Layer 2 of a small transformer language model trained on English Wikipedia (12 layers, counted from 0, width 96). Numbers have three digits each and are written without spaces.
A neuron's activation on a vector x is SiLU(gate . x) times (in . x), where the dot is the dot product.

Input weights of the MLP neurons that the questions are about. A number n stands for (n - 500) times 0.0041.
n12 gate: 316438580342363496417462504349333554504670588673353513401444550336539378564749583637602822508551639596470357323709731370575401697483783403279198651153582326423655323667563617521722427445725509211627763567619487504619368525337586316436580658447451383570568508449500521758521587594807527313
n69 gate: 200526171361347571461412387609559823393760531553757486359168690606376454634693653602375206395664562414586451654337472610495609637562696624570701448559432518703394535486478701606765459598808431072606540443426358285457267651630645351468362618798443706431327575585486509364522564432380383477
n154 gate: 479670525537586753658390460563629665401405387599594517471685549545525466562625605401434392516439394504463557470670449334573328398389402516581219271375731587475130556604660395866492304306314543449364673480504644454440583713599542575745290807302517293209360629635267637419619525488526561340
n167 gate: 478627633635430773405430255423475492483647409479292247287393297259659526684566447395408648385413371446432338273599569253592347620508412575537460610483649450487380427441425551814517492500364413392279642554296504607508698429618432343761345795640522290247765623417301496447284641420361280440
n211 gate: 566724269407842520756329570312646367632428583408544451496496488576500434220579375479560338255440365337803480600409628630546398476512580456753504630350586584423551484747548619520488439564689562471587653548521442365644589168462508439682372402680817837603580622624366387524392586451413466389
n322 gate: 349562554513361393689736582602471667271525422633724466334279425587406350475512050565308398447571459276639463592586659311548500331637309243352417675669257504285446658458442402686740343316459785715431362529478431453455508546491449513479421328526544371440512475712530668594533299711426781577
n324 gate: 350512683587699361527612401791532500254571311652516540352357574391572564504458037598394583589690364622512418349435323392729468523426449523666615516524476539539612789520441260403390460430589152306346496492549500548420402496504544650508516435679711592275641408403357590346403480393375697524
n430 gate: 516512425620537551313618430512336330638496664789342614298318547417561585452500562550429508519591504309500307434406134484396500441559488272633658571592460583552727388584567492347668492421664508394394460488455638431392361626467436672448698217624726679402568196496600647733405609344291488857
n573 gate: 500396207310602477585473404444575554469445539500449363644200480465637319496357515701575130601582637348599687443512686609438380535594708504426496719734344315345547290448178452562571528650635406362431701434451359307416389625656664420250598450529620355343400461351695484434527512381415450677
n12 in: 325530543557577483343479398730644424681635790465874637655619341547589367465559436753639452432401732361696513464683358453532474620310142466551577564360677634504342723544513979675679368552756343612272491406347549372450496496568513675509517508365655385167590759569522509555491434382504482730
n69 in: 418590478443673474134439590625765461478403440430604294339647344361720199518500500427824686526574908505522509793547716655427487738408465430440546583642384347292470526606177612539487518504328491387581465491841298451377319657454709323434456612477532383311446651740478386552395361544659675800
n154 in: 619796738446427618536435436643479359504686650447410492328622426680280559409561528569620437472492533217591312349528331382677299585361541500541409388600614294479394432296640281716542182343273700449436661504461580310496624401702454625749348411436561407517402512866454831650644605488671435483
n167 in: 200543722600318516473685364682400554444528512516536349378597472299496431397679446479452577320500433577488492620477692398646306567156551618371558458432772468568359736496488451543580819408582360521484588449314529472353544639533552637484393344475580117190466590480339696418405724255352692537
n211 in: 478229390551394693462496272366393247356351283762487656323461576639287600250833338487305491479348353509658588633391670483425535404416551441596562571671392615316504471693250166781496336551179478531461436588399635209438381572482552418547500508686357435465516475496427359225407405590632620674
n322 in: 325334515578041490429287635756277455741598520567418715709474551556716668772721164238146443783673515847345245361374379611709542308546331210353505408277395788215343595573423605672614469531576442389537706378362463657520660280650557298453377631591040253489524581362619330389418248412282360526
n324 in: 414695620688522488508533613386429925488471263587549547525639368484372436434305537487417403598516405616366652448488491565726496357483438726337422448542288575617561577249496317230170302707643388538491716779668487653476608657444588462646695516331640394296783414529609679537574534697376530284
n430 in: 591540664541496428676540672545408436562221392661442628436306555605624511621371554756504404478551496355511671557464440500603608594905372373457312427500283291563482561426518466609799444698478428568526335645462609522265566478603426548574456662447790323556549410734392482450566478485500350343
n573 in: 448274308120748579352554271560517455412437393483396719735389554334586200538406709613404402343521596464551766526496582636561581645733713479496636381661419337724442496627492616620538351554582357526491596339400229598167525454465411309534584340469292573204425459325496651245496470369647452487

Each question shows a token from some text and the vector x that enters the MLP there. A number n stands for (n - 500) times 0.0038.

"^{": 601565438348707438346470594545483388535409597405386517450426611688657500468601437471625644498510318470367481474325558462515457574701441411472535442469442485526451539470294522374384492591551522481431603520530507482336363423518379667393466546547383469450494367481451550545504495617306360394
Which neuron fires most, and how strongly? n430, at about 4.7

"the ": 618715519495593532451444501484613392398542608442500519462470481603462536533494456521419571522377417547368599521631591540360463486492516348570493408350431601530250547463331392475486521609532464397506422539501531414484382513465619546542456523530590405494360468429617493548531519442602403417
Which neuron fires most, and how strongly? n154, at about 1.5

"Rose ": 637640459548363459580383540537435550438535449534512539615505548335493423508562510619548420483543499586384552417426589498447618519485448422428524600415383527506431634566297559468289454757334499641409512451495481453476447400507598655364612495517553620404496601529589685480389441502498409450
The neuron with the highest activation: n324

"ar": 398502479627571444488585503462533231557557403515546495598378514610496469459469662603546758506421632589345503566433591482525579482539409374483349521572615478510233544613347512447375458538596452568590488700469616445478489484620573645428643495338425475466447503410551588447576644570482525540
The neuron with the highest activation: n12

"Ö": 507626425497411385572572621541476409358603389493440531562432539457474616446574647432574596595423280426299420484483481473461514552539481594629398334570440358643437471453483628411449473678491535557497326663616554437339599397480491658337541585414461441541498444407397474567493467386357493417
The neuron with the highest activation: n69

"estic ": 428563414377554644389489485389538555431583442447446604619435507396544550559575435409502544400427448631406342515616522540490529514394535478495502694420471471329300450505400437383363628459430540578407473560386527426494527350429701540463493573484499523586381438430530569558554287337531428642
Which three neurons fire most, strongest first? n430, n324, n154

"Em": 581477392459513313454469574530445502471481649515540330462549659437483491389611575433701584446417384474338604400476581584488478511534532595508358681521398367575302528611172616429395495494403518585412322761447524557492457449468499755465428467564346532395375526467507558520598575396527459516
Which neuron fires most, and how strongly? n322, at about 1.2

"a": 533486516632606374462525502566427319484460472490470430586490542488522480429483553590570696489506636378286543583433483651572493421707455468422468597600405607446239539506336426589468442663482541542425400618618501535496327355545495498477601475442405537573307482611577290559494543530360399513
The neuron with the highest activation: n167

"\n\n": 466477558497578469387374540548320508457516543295588508589404563567533540588630436559529583427564419528366693566594395582382474466382507549407499449360536427565364415507440407562369392536469505448546453431619519421499649404506430388476467461426478500498257460421521457432387514498477570530
Which three neurons fire most, strongest first? n324, n430, n12

"(": 424449463596422548451403567459532264509539538462414546407410412613372489615459478493560738535523461384468452534605504634445612563619412513562592461350583416472362537421558497335454585608419544434428526631679553397497518463405530625512491509507591495492387466331483578446389445443480419461
The neuron with the highest activation: n430

"expanded ": 313545436554634646418442468336521601415463531557454555626428332530487588384473510416533640361531543499444436601511467610395433529454479651508377477396478463518303458459404348387443696465506537508411482484431493411503570294516528447396372600607418648442326469472588553453509502498443551464
Which neuron fires most, and how strongly? n430, at about 0.86

"centre ": 360489453607619470516553496480414513320419609529522597704445438364418643485447529732460635361453562589457374552490515490478595575451518563381434536424457578453316478568463393427402527553495428523373500399456510368539504351593608517627461624494442640496307658353657513491475436427444495470
Which neuron fires most, and how strongly? n430, at about 0.46

"s": 602506608533470337433397474600436440344412531486472279559507510505535546420465581351565569469524585461269458315390417592548533415597459408503401497569335440450243591510483498445382508556520440414408426488449450409518230499542594538554710508363506625616430554460562401496528541604497353522
Which three neurons fire most, strongest first? n167, n12, n211

"and ": 580507634579458509383475714440571560619554377550535379583514476554425507499527431442496582380452426523371591497597472443411583529562402543625406447356509563470397528501564467463482466656517536533489318532474574552468558309536462505427575619530510462639337354432731558456479465377432477460
The neuron with the highest activation: n211

"In ": 364530698534466494561492425491411644556596487445490684422546287311435516413561542487449613473495453511458567496663551477299614553468483604597503519411468411468313421462371515369438559667360568522436457491438411462569723410464532592460470363587484392622377565354559590511480547622520475506
The neuron with the highest activation: n167

"ey ": 573572408514401505503350431498402451551500423603527442644540570366541517404475578532462585449560558526415496450380584487458554488490652417484373612367406514411373615620492546475375499642394404619416531430588507468389545388570518672400679500536600567480262593541694525495602484488589387541
The neuron with the highest activation: n573

"for": 475443464578390387431419549540511341472541427398593566455584466613561625521603568471595706510420465635375512535550521567507550354649355471586453460521480406766223585437367509401415601426410383544481584542444491474576479595571511535520563427560577646526342541502698353509630675548415525516
The neuron with the highest activation: n154

"The ": 535712493559540449459339495486569479521669570386541611533471455596511465436494394483456500555421556570413574479553571558350501441414489336592434297371473526544253473496264376533528527614466460460409456568467427412490480452414531407440472523514509435436374433411593554533508430532566573474
The neuron with the highest activation: n154

"|": 518494624686512474511436528535404498453465533546592430512538631569428510462726499563488540467480435478220526438424687533407578367472366524439542637434494500460410524517567509332441736571426479463462348667570373421491643465541573499235399624643407561538397540387536481644445614511530482552
The two highest activations, in order: n573, n154

"term ": 434577410597531531487320530544546576469554475494406584542391490323451534408510382392431646368437408495463479499487578410564461338440507542437542494478475363540394543555600400460496576553594415651412348540537562466403604366367627496602465672455467645677197347404697478369399452449460495566
Which neuron fires most, and how strongly? n12, at about 0.77

"U": 411533563498398480397445615385575416499461419404433460539489614658566455510576637587512674587412306507305578520570443472443633536366623378533504659591541560620359389431365573383438466539394501604413439566593496503369538388483596744402557502455318497502494484420585485520540455440461528406
The two highest activations, in order: n154, n12

"c": 571532608552623386421487577413476299481588455396405464567368347641460607221358652424557630498510465557363421553467425573572598402526452661528440443543522515376354736440434377544450417497543407466470465717468375457343446474490507661576543553522475556537365511466636514330538524582446512424
Which neuron fires most, and how strongly? n324, at about 4.6

"ing": 445481530461477558432241372554444341538443625448435333564536514359532556450626578529561737521486608372431443444471511524504505538511497383418351528577380406505168537558508543397445450467488452671348506444494494495593383377572579506493529790483503565587295575623640393595487583569506444608
Which neuron fires most, and how strongly? n12, at about 6

"3": 388490648557430542433467565401445461470523578503462522593395567689589414223513496453455531577568565481292533548432514583424394487453390575418447630554471601714307410456494552363374572519407428536367467681493410462516298467491377443415627556401387570586402549458664420401433315479536565349
The neuron with the highest activation: n154